Layer 4 of a small transformer language model trained on English Wikipedia (14 layers, counted from 0, width 128). Numbers have three digits each and are written without spaces.
In attention head 0, each number of a token's query is one row of weights dot the token's vector x plus its bias. The head spreads its attention over the tokens so far by the softmax of query dot key.

Query weights of the head. A number n stands for (n - 500) times 0.00055.
q0 (bias 0.012): 747676379466214538487595236530401511572766388530385528489391475516473441650265587576608411335619525553465322759549558496542663401590480635550349348472690378391288423529445763395794440820444584314531537581407643663426496267518380470430671382649322571288556469758306599540362511469407433542390370547654506557441614589517631665829470487253760409392628574719560655461427407500288365577513
q1 (bias 0.237): 739540500439731421517504348300730625537844466481486320531468442524542423457496510279477572293360404741514347544475686444593629613456393440444602512605647531460361556521242905615462557358459738168323655342323600253771385527655466673482577333383556592615460389681332360475349627647516611531363229466450441526313534588366496629393527442517496463599389820130513474604555489573660454476640
q2 (bias 0.631): 893268272526500291299461662357364791524500344372778392569648116647520672793166731291571418246423457381776326712197407750517729671235512511443884254524937631479430269389551615719414584654452830518345528102101376576175512494427612305979530216448608128381537174810295568482327483673709475540231539340250356500482356714779374721305505659340682625709332465453481578388534666576489449448755
q3 (bias 0.033): 422449500747325551508580518598570355410233636362614594649516580266664525544306378492546613716724566366542496530661642431397431486469576328626603467590599425389681349314678388293500436654518279614597342430351329560551461490419443363655414512566627458402681596497455594526563554466570318575379554409460387377600550529485500433543485596612374720511598504500527317337424381481352779737450
q4 (bias -0.062): 373444423356386624250464500319584598574365570497422528547347590364442722739375563530435462812659529490509437605614482542298358304324493429377348727489144597525647551606409311610485397402421543702646414647579597379454603497524626508531532503364492435371550557366615610590512527514569493325524728343500506402683520456538429423606559603606388613541447441392485741458626755586563433616494
q5 (bias 0.264): 691538396310640379705385622655327422638509260384565474405649538445648513591444619239569534307449516726485433244527460520471587722346422445801372660569711467576371563625412698341425508397539716210317754475510422399453521658336577603614577472512587482739314201660215258395185618524480559713244439323337382740625668419229760669500630353352717602487357695504552612445488612573581488458358
q6 (bias 0.305): 592471410497446523382508604516490441550521447462635450477573587552419659588605541538481425503437521638555525584402506607691544432324524578406409411565700616565462507567282330636518381550497639512480619617464536440336466409418374744523635435486437373522562364484531503482206503530530618421316608500455571598623612455384438670409542490484626589675364575561404733541455546397424637474672
q7 (bias 0.040): 492433708461613650431354305840732443444656559380578533383625416387277490457727617689400635490631563582597449336424415632575528478386543615406280351520469399576528426558214549385514633464604455477383413532559469432813449671504528514486582459323556527486494503436708377453370469559472580444535343649490481500546500355402404575515450522631464425603427568718564521594357460549494463522641
q8 (bias 0.000): 379624496816613481481477413441312638345441621420367308359468426624540719225531535408325525460766464383526309602625720389343491545352370378584577731360435512592270491392477546351474520354504568441354562490384541753535493548391425555536557506441423411417354543573641612671575422418461576213448631542544364361486580674603590594523635602307598608346392511617305387394424606527423527580420
q9 (bias 0.203): 445475600261550404272516440423492470401810511503597582375600301577497613512447477466548207310496458500390415752497434506503527463565457552579399461444556527600466466515595496493471390630676596723459300260500487272373720565389570423356539520500365451641778400533270500625733500478522296338615536423540585516430526513737514365378689524618709474583607614528343741302609494653412600521573
q10 (bias 0.172): 554305596538424534425551562525437506432477439150474637503529528443433452491552471517443430497789600571618615342532557408540310556359507467534353158681466582509424385587319497420287250452638542573506552607547264351415500569420436599486597519740500480388526453632497547405323494556523670534500436467576487596584695590403380613500462584430514589633542646506507637427409416514572644315473
q11 (bias -0.027): 723438563442539378578550590665306544531536488330476391303500485416420635429704578718472337429683553862524528523506552546448481356294597646418431547554615215640351553520288475474377784258496479247485549744414328489686402698413370686530527627601418481581315550518611379559347511524394700459467366503441575816585547486286449521461724309371411535440504470504572710531500288238607284357545
q12 (bias -0.081): 491451387524384594640592545520464288567576558534406411426608535417319544358651479586468529597623416553497565504452359416500435335432556632387553715518457532624366714336579275618580524489466651609589398579701357590359550369314411769277666509543323416469126330490465446575342517488463547293454548512361752589408469460178718721450500531441520688407411370737524444478472734422438605504458
q13 (bias -0.123): 652556469511493506374533610450508453588544500470354504588338296483421381352284568421534700403413673597296339722497383609570518288611440626597710720209496701531534500314489639636431474385547487414537406220689440562281593595583570473550616425541286551740484398425362343511733397461613196497649648662381576528328451535335504523583559515390508539452553497451519504646490619597384473418535
q14 (bias -0.157): 548596429473426615715534588282445493547463511608446551695526486593509377519179294342613667437449417309561473677514508460368521417610511347512751646384612536513741518387699566723720404634419415719686378285484369692381567395504587298812449467643577540492603556598281557596631490517557294580427609384467567370496466621531668532669284597469536583380580418435516457539525532573529572426246
q15 (bias 0.058): 548470467461558474595315557660485516406345465547441554664521386579437397526687386631308392507392573494687490087420500470433520589377517626507193456487539280532700381421310493386668519457524462551477492610589554480653533606474469540382320478327436667350600583553558569249376733453531465436676459584640387470487543581493416307579394659382485463435752598368689355569542494493521509571492
q16 (bias -0.239): 585611264685360592568509463533471594469476475764434452435198489583448412565569527536476536661609478403464468360562553512500390616669582593407556473517568407360435519332406399376365624463164390476601457562760439556504368471753426401377615494308475621461488723425516591414555363527547401423468582582462429406598487536529514496534469407493463515355524387380584236636568529396407455916500
q17 (bias 0.047): 500693574602524476572465442355270582168500611741335709585503362627743524458324428326364294497518404315479695468421493432519640617526500562442545449636467433473445508546635591465640465446465552663681394556667503700444566424527411608297418590379631491421470590497559511407453535537471392266520551389517456500419494485638497307522534639478690506487761594423415422423477645540321419698402
q18 (bias 0.121): 326428541348469547496322554430794329656517528569684524600512433510433571432482394317484691613424528574419535372445542343397520613632374488707576344594435563616284326476431684545417522527459666741513625529304567368437388363353585334522574472575604530415712350415422409452582296513421461526545456421597508518614622570230591452555441489373493506513456440330357621603646488721620701438389
q19 (bias 0.018): 370630549429598487322503439467520448346609617556370352399535569550598446495435376283586535512455464540527541504509406415701550474471455569631532500410516546580352464537264442682522310467420582629494292503443395435227474639507544388487440552465516543346535531441488663689640497543568402299610266611561558465506612492535576700481487430539431654491488518473291663539465359589570685369515
q20 (bias 0.255): 339437512536557425174493245541694710608688606462516339350266467518474645516436615639366529697684490536225453615486438425688435450415335462575416478712445549510595575619432317465239395611564525565345620439288567329618507371592379557381589552489460370594612449424678543579427553623483669472253469463561326433745524463559463581300519422516329534616189646592524734405561474618473627421693
q21 (bias 0.090): 357275488508445414351704449547701493660444333443689511552577598325512638487812474589419546644601635500390307354528297507528409469441485623634513493507373504321388497504570286404392520579810533286521684521456404365551535483366720567360554467542392490796804432369590417452395585474489450617674656631433378536471389311330536480447573618722476407574599361582642449582437670442374675609566
q22 (bias -0.216): 728507389465455674607395716421650380325400462523571899597543519500563270475552579453626694496330478373496534803531496614369554457742366589740736459331479438403599389692778565542537412560426221504637425375789642583434595676518724403625633457566211642330536566511244618594383492535317291623601708507252624438573489609599480491574456510530535452453488238292487465500492496380601217669370
q23 (bias -0.057): 399606504395518753411545500527714480578417526549614479544519411310533475599542599370492565550428369440478164479614485686500212396428337580623483433559396581329564497743632169314374434528660465450520573283735397325393592459445628511527759535530526416717599458314483471461435629489560692577338497491407542374472298393541560508443485444673515516462567421486611367548537719463550473690558
q24 (bias -0.203): 579517304876500620664554653386475459453279467446455802840428611416664516490341295488488683551563550478420508468521795411437503600546335443615778418667438628411429550428613521434772430628567479456864437421574552610504382538509366576410438513507670511598524370710317569318599493381488226463504449493540578472376630521202461576546272516467287582735441263565665255408459618327424537564426
q25 (bias -0.105): 687471401584504475921565699469384461211475314554311662670638454605496492402438430373585669592478361394701633353405713425500793492607711417282657641631539333613724380436553641617716411242387428538651490508624379830630468484353367567495426517433461486448358433561480684467538589506542158551634550397513497448557694526487578419646410634076698492476674346358679286553476611500317543436301
q26 (bias -0.135): 416394478668439515588491450580750526456387510410485591318500519277434407459554543546601406470443791440470448785510583546471553503771601457726667678231479412462475489534539418535363428437453351418432458555511342337533614445657416260643363426423546548608615703608299521723604431545471700579526562433442396542633478509578570376485388430471434588318349480556312402385455494433449481532284
q27 (bias -0.080): 664569393745596408510374526504376556444493514527445697635497422718492585405317545500425541301321494447558347589407608539429606547539526410649644500282569475535528476551479744602775604558437366576453466260558537602347487591635483429575513473431458576490414539645300531480629313392490298391631531388513526494273506658424660372592587544413564455484323465526202387522459568497515355557371
q28 (bias -0.003): 355585477469511390443652295333407452443695567620258303390576514683426450409412318492651483413458250388548623318327378438633634490403615503319432712347405527585336549301435527665555433457631665627545286635504358441426441524592530516555379456260481564313409427407620478493508480520545455347541373575577589423436586429523729695623542604466601773566572591546519454574362596511580679337386
q29 (bias -0.163): 431561445508452529641450759303488420442239481642494649594397491518512489433348503323639688632290493331468515741584414550310452414614420447592694777489527627602697558459768438558493323518360409581605467363637623560401567416500534295660384423420330527462474581503164741588664452460494283579469598394367669526504315672585442417480306569442441559422478344343606382471601575519577517644292
q30 (bias 0.174): 500372516430596494473346365674390646540605473530458536340558480614413446401551623720329493459629533676597678199397594447517643452413325483247215569543331508564697600657301620373686623316459555337245672669427864482532383640553454721340471449406658522428382506419694436441399466477520679559479531445759439458402527327419518504533473397411611477677307628572484630500385500439448483381619
q31 (bias 0.092): 375477564640338454366617470599447550379302479409603566372514541320539419334539542628458573526521574441625439670548622414385418503525543198583547710321337461451423466540532584558466414597487502573399553443435522691571446582474520347823396430365538482374618556421413486702723411536419644627441546568457359567666443676646359390642385582402368571595247414448468419416396370479387571453398

Each question shows a short text with each token's key, already scaled and adjusted for position as the last token sees it. A number n stands for (n - 500) times 0.0025.

Then comes the last token's vector x. A number n stands for (n - 500) times 0.012.

0 "se": 515556765437464533234482412424504404453435517654527502576452499590516517546392476429394499569521
1 " ": 540588748442499492234529445480661436401491480617576527636480481561520530602509324527447452567469
2 "==": 490508791536441518202349635544554540448478497558620451337558553547448492433384554490509531391515
3 "\n\n": 598503900483520545200368503411528433441578678598618553505497393506591551630564472554453678399504
4 "I": 537597889401515599198437486459581593414478438586586430539470482503560392500504341473418519588538
5 "n": 483553852442503495269556493581534588372539421581529509539454499537519475422480474449403485537458
6 " ": 549634805421472521215488459515673490485545467591563511554518471607434522602515312464533463574462
x: 430302395626533488498429505357579638463491544429511549464448494499528400582495596448550538489484511499470448438481508549428475439496524326482598441551532435478409442326548526491501502623559587536361570507491488540614551386491548445432470300584548477525692535410613491425521515768913543500475520626504320501426453481504494535353434585580484493448533529372448496563415683533397613478539
Which token does the last token look at most? 0 "se"

0 " K": 534642799425514540272510507502557491331440429680568580549447515528520462497514421556430466634521
1 "ra": 471739761422484530192557537442514512519565555589547466550466506585417417598508359512497398562515
2 "f": 499602702342597522185589471531442527513484468521548548542508501469465452519449334557510380518433
3 "t": 583584748428524499239547399522472483502431485573537579546517562546437484487485409435550439508405
4 " in": 497483777466479480173583423563536466428530455560587426574567503552584470488468430488433486507497
5 " the": 492518834436486446309493388425578477500489388607604413622536459639571556504393444418435567529476
6 " le": 484624901445507574200548490479661541487551397615538487597482520559495383453536464412405452524533
x: 407626430465371485452432543508558398458514537593602546427515559554574591563569452489415580441398469446538479517205584560494424688510463555464373611451536424511332459543537473588581408540515425454392460345509519414398527478560650560498447433420462338408522680608671465394473416784814621473356514479500401333576584539541507521442595731387551579543457647460535510515478470361520446487546
Which token does the last token look at most? 0 " K"

0 "'s": 516376777470429546244509440394573557519452366618595423544501436567613521435463492443386571564515
1 " f": 550579738383555505252612455472615495448494411645542534637437501543560502509530400506443457636504
2 "ri": 521598784384508521364532501434582554489521491593483421566465526615483513420514423423410414502461
3 "end": 493599765368486542255549457517495542541460419465543449457523600475477435423386369473486423579454
4 ",": 453175729563562374179635381429487450518483513569600404548506438545599533552499495523473531427493
5 " A": 512538866423478566274497474470533546383474396680560553585484429589565428472575355491439502607476
6 "ra": 467635823436534625150550558408536546493528528625569459547403473632438382541537478521474460564569
x: 472425469479404533403658518443335352531501461411487532410374404537846428664427563475247537322512390479704385436420539406554629491488463433525405459510611502589509422545546435589647431487485925374616529457453513544459371466413514491451630542587740381597412351398532623420453647648561514476576463404505369542568482629575497538265588484460579489516486585562592518617420498495494517489726
Which token does the last token look at most, and with what share of its attention? 5 " A", with about 40%

0 "et": 509546718425543517224529422443535516495439459597488480617498496605526494537441553430397463507376
1 "ry": 525558809354428535210498471408557559476463453538451489579429503635528511491430496402398493488450
2 "\n": 449722936433237461055534476445566483378607608590544474598476420562605511569511494574463501431473
3 "-": 495319879503449378199459431555537544383494501566562555485417405645607549568482582466455476325442
4 " ": 526627846398503458166453435523662489481547455556564498561509504606461516614470309447504470496431
5 "19": 492620901466495512179471447606531435496583588568501481589423467662511554534481347511437485479425
6 "7": 490682845421460529129527444516540454547537564588548556629393440713533553598537359461434510432359
x: 395370557465546619514523421618426382433600470345599677391610640481640546550519588608357469470526506554520456579711559401492435482454378388553484406504438508563594402540558509465505450462595760428564563383556434524531617502422564454426525423575699071485509504597478450431422452720690594634596460525532278409504492624387519522415484570557501332379553528397521490326515591389406536343514
Which token does the last token look at most? 1 "ry"

0 "===": 478473796547531537260383548456590480451545573590703425389526510530479556505420488515425572431522
1 "\n": 376567886465360541169490475383625486412600642593573516551448376536650496621625474591461586433478
2 "-": 481330906513483378184459410556545524369495523555575559483428424619630548572496529484465495320438
3 " \"": 570514836437578534229425501486528587403543547599562454513454510643497547519469453445401537499497
4 "E": 479652837422542559187467438480584527416475395702633518551460534532458490492520283463391470613436
5 "ver": 515622826468479519262533540525537557501536413642544439521481532582397467405517394431480486622525
6 "y": 499429806506435546360444514419539494554433407606530516623478428623559526504475484416441509567474
x: 468456508440482515646386360446484448440488450568581560450474533518686659483606735537494608490405470620346510434344653439436496370458416352464503465339466453527493297428505501592657644567649419433645539575402464536555462510379481649426472481439565449595397294561667524428553408552757421623545406404388436490412420423500630468613532569525397547550409549577559497560363426517457543421738
Which two tokens does the last token look at most, in order? 5 "ver", 4 "E"

0 " Y": 549602808434464490282526483502561497399496434626579532601444502533472497485541345524426452647477
1 "ou": 522560770481491456334506562459594568571555423574621516493480453572484449524549369433527509648511
2 " E": 496596790479548484223540471493585526372512357704621557541506486506494457500533356509400439626500
3 "x": 495636802478508444211588480492571472450477489697572515599487522561448502486532422466486422516477
4 "p": 404565789455478522306503473421533413452315458688601602666494547534469491487481474454473489557501
5 "er": 491560806486564475231534477407549511481429463612563457627454455619417546503388512489405451508478
6 "i": 537523779436459485282543490458598509475392536591493591509434496593539585597449491443377439523433
x: 518284454618597389636549438497557418385551572345634474505479393441633468500570587619339537485479508563362612437460562471547570579559384380483434455627631491683498451518507514485503506473633297541550527403660452346557582464470370645360575383575535419496612332458402333462548571654724344688408432494519572570418497413486351525453437448519559473615515608491460441498393582531478435260578
Which token does the last token look at most? 0 " Y"

0 "ar": 553545773434500444241513464467530440531552497579634534462492559467581451583496518565409562564531
1 "ak": 482571792464510510272499494467525469504505520640619551478473503515555413562533582514430570538524
2 "i": 515540752436527486214540470430543477532443519541617547431501508447644465611428478516415530560528
3 " P": 447628815426483530216552460416581515367416455718537580562434477524576464494536427492423478624506
4 "re": 554570780410522582176522559439553540462499462583456499488448484560467431502562441440526452532572
5 "f": 535528750374461534177550510440470566456472423608533524569465441540513509470445468515443386509438
6 "ect": 456610837448457490241555418425523458484414548591522507580530551575459439413467538396414531523473
x: 529318408517693461552453440532606433372597515499627521435628446380571472502465529417203535577587416548614493426038318513422517480625543718379467417616582472518487451531556515425495463522470368468705427424571423546413539595468412538675531455562679313633497380527553515411543567591619533334470370460521382653506461413549605499393563633460511568618328501522465468484447520583547460411646
Which token does the last token look at most, and with what share of its attention? 3 " P", with about 40%

0 " st": 540510770409463590268542435484608499397435416595487508633403551572580490481482460482409448586537
1 "or": 501578765401475575259496507414614577530443436511484444631468588527436506477451458508387406526453
2 "y": 559590800355540588337470522482598605544483420441310491582465542615558533516441398425396375548398
3 " \"": 537510757414609565257486481474530584418547537615540456532451523627484562550476448455394500554468
4 "T": 464562771379498653293511422434582582449429400689583511640369506584541506457530403409366492652383
5 "er": 468637791417561577213545504404586583523437458642502443592468511573383471511436436482466414614421
6 "ri": 464596812422459570275556551483585575478507499564456580556406555597517532506496479401419420522412
x: 489357494568626419491595356561580444399629533516528515456333423395553541432478597577356645405437285444368567511366581364378610538545435392502276554678676452495438415574479495676545389488496627376436537442507432501611382511426412617426548378594656516529417496526394494573459579625762410525449612547449533619445480458520462548375377614429567499449609625605450503484613563489586514381577
Which token does the last token look at most? 2 "y"

0 " H": 500549776413479585249525477491593549372467402670599540582442485541567463447532453526415485625558
1 "ar": 502625788383491452218599493484560546540571412588589476544468595510429383498520350528503398634534
2 "ol": 505646775426554420167594517526517505543564443572586505531525537474410478499446441572470426530550
3 "d": 528557749423518487210542527559462543457412439638549551537544490550554376478518585481475506497591
4 " H": 499564818439517581185500502494574561424472376737635491546476479624536448423516467480441499593584
5 "ine": 423698840347474548185581530470475562460502471579558451469459547501436363467507378482496448598594
6 " b": 539481777417465501218594443465590505480494419611596505586504527549568477459528432459452481603522
x: 426478384413419520494419523475497514521538495552586419515446351605565343546607458472409527474404541439455553528312388467490578553544636555585362451370603590544478435348460582501507563597555549516481572463561384475504668430484643565551521365580512289577677501443641300540526493656730485459406437533447379373567297519596523566422559654453482533517385371545469500507570495568514530546582
Which token does the last token look at most? 5 "ine"

0 " for": 506505827426463547231620499378589561459502364556501483569441512549597544478485466438338484573437
1 " the": 535498837435482502296483417387573505462484391594577444596520459594609532532422426427403559561471
2 " ": 524601778432576526233550425489664483425488453592555538608485497546478500608537311498460423585438
3 "20": 498624875461540506158497454516585446485523544573534477583409467608462567574455357548425433505427
4 "0": 406637776400459442206531398502519462536483557557545551643420474605523496603544302486500475492403
5 "7": 452648828411449550097550397479484520567488532556567518540434457622501526585497416442421466497364
6 " A": 544624856483475587256509469469514539422439391693607579564466477631506430500562378418449457612485
x: 518442399478431417538473451404442552579435562443633504493494509622599510579563813480482505533522496514474481499317463504493460445462426493422486520529565523410579320380497404554542541591344581564600538602398515544519487423589483531437577344541665153495443395567491596442405523793693507533430404452471464293445467583458471496523597400565483504559511480434490635659478528481580518479676
Which token does the last token look at most, and with what share of its attention? 6 " A", with about 30%

0 "up": 573526708482458465293541425363533491477464464605531604523479447592572605596494510399456538500417
1 " a": 576471817467526525252460443446560484437461406610583440666558482628556457514486473462422566534542
2 " ": 524580746425559528216540426479665469413472468616571501616488489553483509583529326527464449581487
3 "un": 516614789448486465308485542544595488517572526537512496551457528554498531498577328482496484468431
4 "it": 520536665366472437407520426527610487504451443571518593617442572590537461457531397437516421509453
5 " the": 483507820414480504326463392377569513489489376602613386610542464600566540506394418407424556595487
6 "re": 484472821389534574206525520430540568587513439453496548518417514521504406551491498386496432539431
x: 379472486491421480534548624499430319562537465530628748388380543495493541568436483554379551403442581447471465462244717444455682666448461492427419482428607483479506416620598433561586455450460789337501425426448445374446402494540573430525533443404554511465531353399664550459635397519770525529540434447523565432509650398460539407510468532525589655414513567653607413587592472406395453415835
Which token does the last token look at most? 2 " "

0 ")\n": 307681972400631418053486478477523513367601577605540449614469427592602486533516510561418546468490
1 "-": 464305854481522409199458429563521559377510493590533555498434396658613548588471589446434473351432
2 " A": 490547868442493525239463507482527541381489370691569538572477449630595448506537404483423505585498
3 "f": 452623749375544585173562545490561575490492419601544455578436498569459466500481386535456407583501
4 "ric": 461591749374487551237558578390628557548482428645474472538430436614587504471550450463450584528557
5 "a": 541645797428447591258497506522515492582518561598578561529451493646493483576521447411447470526481
6 ".": 332472886475571463056456510462478513472555564706643408497529450678588487532419553481505541437589
x: 505358546527362479423505377502481406515462563453588436499489319511550581567433630380342558592593592466746681545374487555558586558583342574594620452589614511553584317357468537519533482438484681437590425523440406496489655594355549486333578289575438319369580506486566387502615394591705460576477545371447270539347548682458470506316469604463426577501503612462569612456317552418512476576748
Which token does the last token look at most? 0 ")\n"

0 "e": 461479750383517555188530484399509527459459427640558505561447468504522408486460486421393483601489
1 "k": 472437769450461573222482450394486462438411501645656514556458474504562465510484528462419518563477
2 " r": 527633749383568560244552491434617534385515438610499516647412522560555487502511481506405450552530
3 "es": 536540711421492522267534455448595525443405461544493508605528568511470439404515425432535450487498
4 "id": 517569789484567451244584503436620464481485493537576520542531582512450538495458495455438486452507
5 "en": 474521743438490516328519490513516549504513431563504431472481530560501476481392534485422492565466
6 "c": 464463764438425506255522437427623517602444481481510503579492570513607472570467523486460507424490
x: 448533385544486458565399417391414490327531598454438498405441463487389601416689528468445549439484506467446643360461436260542528425518399403623401378523566478504529494643551478545429595450494869408470496471644407557536572551514515480506490323547424524479551506445521522481577480557604466585503475598488417482351646515514561394365389810529560630737409630468526536403476612586424475499826
Which token does the last token look at most? 3 "es"

0 "am": 513559747454482448245455431422518423535499534479604544524535563505542565638468502534480522494450
1 " to": 529444805453497524267588462466631467500516409499556445621525523564619572466469396447379493552465
2 " se": 500615826403578507202532465545593450459499409614555554553484565545446484416496351423449457605507
3 "v": 456570737427542522269521490491572435512463514560592537586435595474422510504479366484437417598500
4 "en": 494581776471451456350505494531514424489512502566571477528477521564473570420367458505440481575488
5 " con": 483621715429482555244561479473608560391534379630527466542535501597570474513481457465428438545558
6 "s": 460543714406491550270509439472566474450423520645506475590482569554462538494398383480533428552521
x: 463555489399428600530546466646543547528495592540714607413527320467571428643583792407417368455516699511521568381602371421492608473376501240478419476561506491581415391560570428650568521380511525505500527374565595579601511514424518536430436478475368372537464374451431697319573548637679521390480503532461497493590289469466404505315576419470480414637538590560569359451292512585509494576596
Which token does the last token look at most? 2 " se"

0 ")\n": 307681972400631418053486478477523513367601577605540449614469427592602486533516510561418546468490
1 "-": 464305854481522409199458429563521559377510493590533555498434396658613548588471589446434473351432
2 " \"": 596520827425479527219433514480533590387548527619553442526460517650501548519452465443385532516498
3 "D": 514596782340583551270525431400619534416461432712581513594398566549590500471563362440415528641471
4 "an": 500553800476504490230535551558535489479483425669571430560487546576422414457496470567531441559598
5 "c": 420504691385479540253529495413605531634446452605519487512512501496539470531493514554512452529539
6 "ing": 544432778334470505342502499470556607567519398587501418506485436575582506424455460519458523669536
x: 443540570540512460509458374375616560504441476574558513633570486645826545274564545544536396522430508500630601418460582449486706389450459566448588575618379587448447495504384430522335409389440457597511570396355496536385647500477280538485460418467512403681532341395578553340533511546656445403554424423454418481452586479542507525467504455430627483471496583400544448495456660488617553671655
Which two tokens does the last token look at most, in order? 0 ")\n", 3 "D"

0 "f": 497581720469450501238602467446497460450501486596589520603525479521530483520504443508449463451413
1 "ore": 498647803452487451183587470450526460466515411675577468592517518627399478472502361425423496537433
2 " g": 495552766454536523247596484425636497409418391650541487632440561527553428496495526472359457639558
3 "o": 488545808360533524268527494477575586524496442585446462605484580541535445419480449461452476576482
4 "ing": 492487792364504488286518499438529599587517422538479472540460470573647487442473438466441512643472
5 " in": 497468767471471478181585426557550481442527439554576430576558521573596492511453441461409470490486
6 "t": 398451818461491544297576378422585489581451470523548517680364531638551575500522452385435493464369
x: 496431474443537559569536580453509488380485451626673543357442541504539480426603680488263505580442610410448444246372578558547561565429408419578350409422448335617444372551427489528504530431527670488630407345568677594494593515499591422596496370552450362477433547458628512499512414763607554460428405485548566397407555517538407518634532627416547424381480536560646587372371419534497608619800
Which token does the last token look at most? 2 " g"

0 " \"": 486492734416389574275491475469551560381535512612554464542445517596522554553483457488387507563481
1 "The": 543509842381438546267435391359502549510489393597630415569452459628609535490441411344419625602461
2 " B": 487579792411593559247570467494557504377440363659611600544453525522535463460556356457450459655456
3 "o": 479555813417550497280489548419594552496526443630527493542472532595472424438577342421491494600498
4 "o": 470552801402514524218474551436562536572531483539577513495474533506501427454514351441523470563473
5 "k": 524463788446515506235451524476521502543475513569650480483487496541535474433490479432508511553527
6 " of": 524457836416475538190581572408533558505548403553545446505447463545566471453420470478393427544472
x: 472417525562494356521563463491557362505591471451505408381720383703452527554550504379552502476471358466547490465361550534517632543451535514426525603537373447418381602426463500628434506354504798539565516515479513563380566483292587529379421501526520366489426444532524570487462502740761560546327579502465485488489407526556392506329543636366663555405569398433578474548708596488480437364694
Which two tokens does the last token look at most, in order? 3 "o", 4 "o"

0 "ack": 552502804439419496238515399466501441484455473453561512556450568553523573580442435448397455578410
1 " D": 575576786402488512274560491416598509390429425675572566609417523490566468493589420523418493633533
2 "av": 501664793402493516193538611497550520521523373714623440505469583558334433410493429557520438556611
3 "en": 481535720465549485351520624516475552520461406614559527501488507501399427501461508510489488590520
4 "p": 404550781410497467303501482515496493529398510582515614606495531474513441514485463479506488500461
5 "ort": 411498822366515502272482491336527591542499435544493544569375430626618481597553478456418606535509
6 ";": 434496849477519283187636419298569546512510477583603311594532497527527559506458500534441525499510
x: 516460438540443538493506551397348461522413489490480604529491289579652518578470648405330566511505568482432455412262415418517551595449519446522476564481503598495372451526448534429464379519477696632552375424507433553327856508429513437516558359484406366559589471570426523312581566606709532447508586469519484490438376487582530486644466787480489551687577418523521466424483540431519548546605
Which token does the last token look at most? 4 "p"

0 " th": 529463760407419566358519460362650578481472377569558488621454493572612518502505456438411549602501
1 "is": 469404760417376546306492395427565644558567437601547460551514441603619479515473505372422575511435
2 " was": 530424735350571542229471453474581575568585391629537405493501488565584465459530395447450594561541
3 " The": 531485863429548534312481427369543543434494410608598475565452427572598513491478422400379597577491
4 " S": 478563805443446566253555467539593511361449418744538631549427494558491452467568390462496430632462
5 "in": 433682769372458523277548541546529550512534506573564457528466548496409470447481311532556425584531
6 "n": 488539740397479501279568493550509497517486511567546481574484484525478529393544479552527421473449
x: 522398596370556564597428527501539638354543366543405340482492402467510583513405489464312464477423563558598477426386549469490625458372519389626587559607571448447689372675478542479445414566532728520601575539447496373518385584520509478613513357331395621443450605675576495572365397815492571529359486503560304544383550507533520520526381584498569473474567537560582415521409509500285556357389
Which token does the last token look at most, and with what share of its attention? 4 " S", with about 70%

0 "em": 442484780477531465262477473500519501447458555501574568605487502478484554526435488447442505446486
1 "i": 479513754433505432251520488440536484473426547552595578513470497528568552605409466463359462460469
2 "-": 517460697439478508192495381465463519430553506609629479461507462552506518593385498485510443467421
3 "f": 487599786372495545207549520449534539506502381582563431583493534524547497468455434519391449569447
4 "in": 490647741384564459342561478488557604539541453602489417549549505608465475436481360453501427519431
5 "al": 499555781367538475195613433462516506507519398553626460552501489616624498420490498416472533457486
6 "ist": 467534796466503533251600427365598583526441454505572467596445485549566480494450589441362507545461
x: 448407493658422285543532610590559538398523446405739542551589491589599459449549624380181547590445512430470555482322447392451522570485347566543382467423517518514596522546551487525482587442613589430439467477535399583392685466561428563485507324539543560499335341500469428582399520581610421370337465536644459468401352469635556596457488575520529514534720474366521726402428677419566619542419
Which token does the last token look at most? 4 "in"

0 "e": 461479750383517555188530484399509527459459427640558505561447468504522408486460486421393483601489
1 " of": 488443818408479570159604526399546554494506449568534457521426437555618494475409523488356455482445
2 " the": 527491833416501491266506398386547498491480406590592414615524451610590524525390439425426552535477
3 " m": 438591777398552538226538438545619553415507372698593516549502551563517422495485360462448448604491
4 "ost": 471627802329454560288586399407515515472425357599534523521460542611533524409472378322447483594440
5 " com": 514607807422442598237500484490588520408471381654522544483535565599538487471480416384458472595523
6 "p": 513596751458458542293476469414554468425399454661573544614492558574506552527400392424435447538477
x: 515394518451549529497546455529526403513538510553680586554451460482495546549568767480454633527365609505285569567390403496570601417488532242476605488532466547693496311547445587622606611543460497414435544474593530491640481484487509713437278363474447238571532439447536548397537506617578340385395488356526406367644461638457499599467589420442413451517446518432563366450438661511313569463608
Which token does the last token look at most? 4 "ost"

0 "ir": 571546767500415426249530460512530426546539468489583567570499517476491523594502440561392489445416
1 "st": 615457777517486552274516383533477421524397478559588591609447474504576514542563513419416585480444
2 " ": 519607746440551500246521428485650429430487468603580515632500481551496527598529324525467442580463
3 "y": 493524831429535481316464514545566533525433396533477523574464522586590481450528410465486477551422
4 "ear": 513633744425549499311594479467611565547498458493468480602498532519516506480530388435494469555501
5 " on": 472518800378467487238643447450601608489511365570547338542521508577555543410487421393418446558506
6 " the": 503495830436478462326490385403558476517474386588614411616530477624562562504397423395442549555476
x: 423411488537495488577427435463577502430562515460611412541513314621369479607493862583494632423445523472418361418525432412483479511414485400540488656484402409539618374556510421510478518476569473508492488471443596470459682568463567252510535482493588224574488433464727571575502517586716419565438433646448420430525405433544513484519500682547443630607557358470473480559544380372513394506709
Which two tokens does the last token look at most, in order? 5 " on", 6 " the"

0 "t": 427472746416466535272518382388535499513460485545547475637466504495586479526456503500443501497424
1 "ed": 500501763321458512245550417409526521469499436568515437565490539568583514494448469480439522573464
2 " the": 525497836430527502316472384378580500477490387587596396619535478582581522532397445426392572584488
3 " p": 423549801430522556301536438434633529391384437680495534632439562555543456499509444414399457597479
4 "r": 483623718329562580290496471453587654440512473625445494650409514629468476521465488492400411551456
5 "im": 525617748365458459345492452523514497465506513550436507506530602623445626457464387429511490512412
6 "ary": 446574794297512582207512408352542583622519397559423427480456508590611542444428430406408481571449
x: 381574530509437362564454421473573477547439321446647579522542296523425625431460568540246540432597450543660566493319419366384655624558430502246463447478473516589492448465489372552629359309500516384375423536552607558529678572680586582389359682436528369567504395649567613410559546606674498601492512442519566566573361502471531437413526599422522450541477532417582509489498654438467558430702
Which token does the last token look at most, and with what share of its attention? 3 " p", with about 50%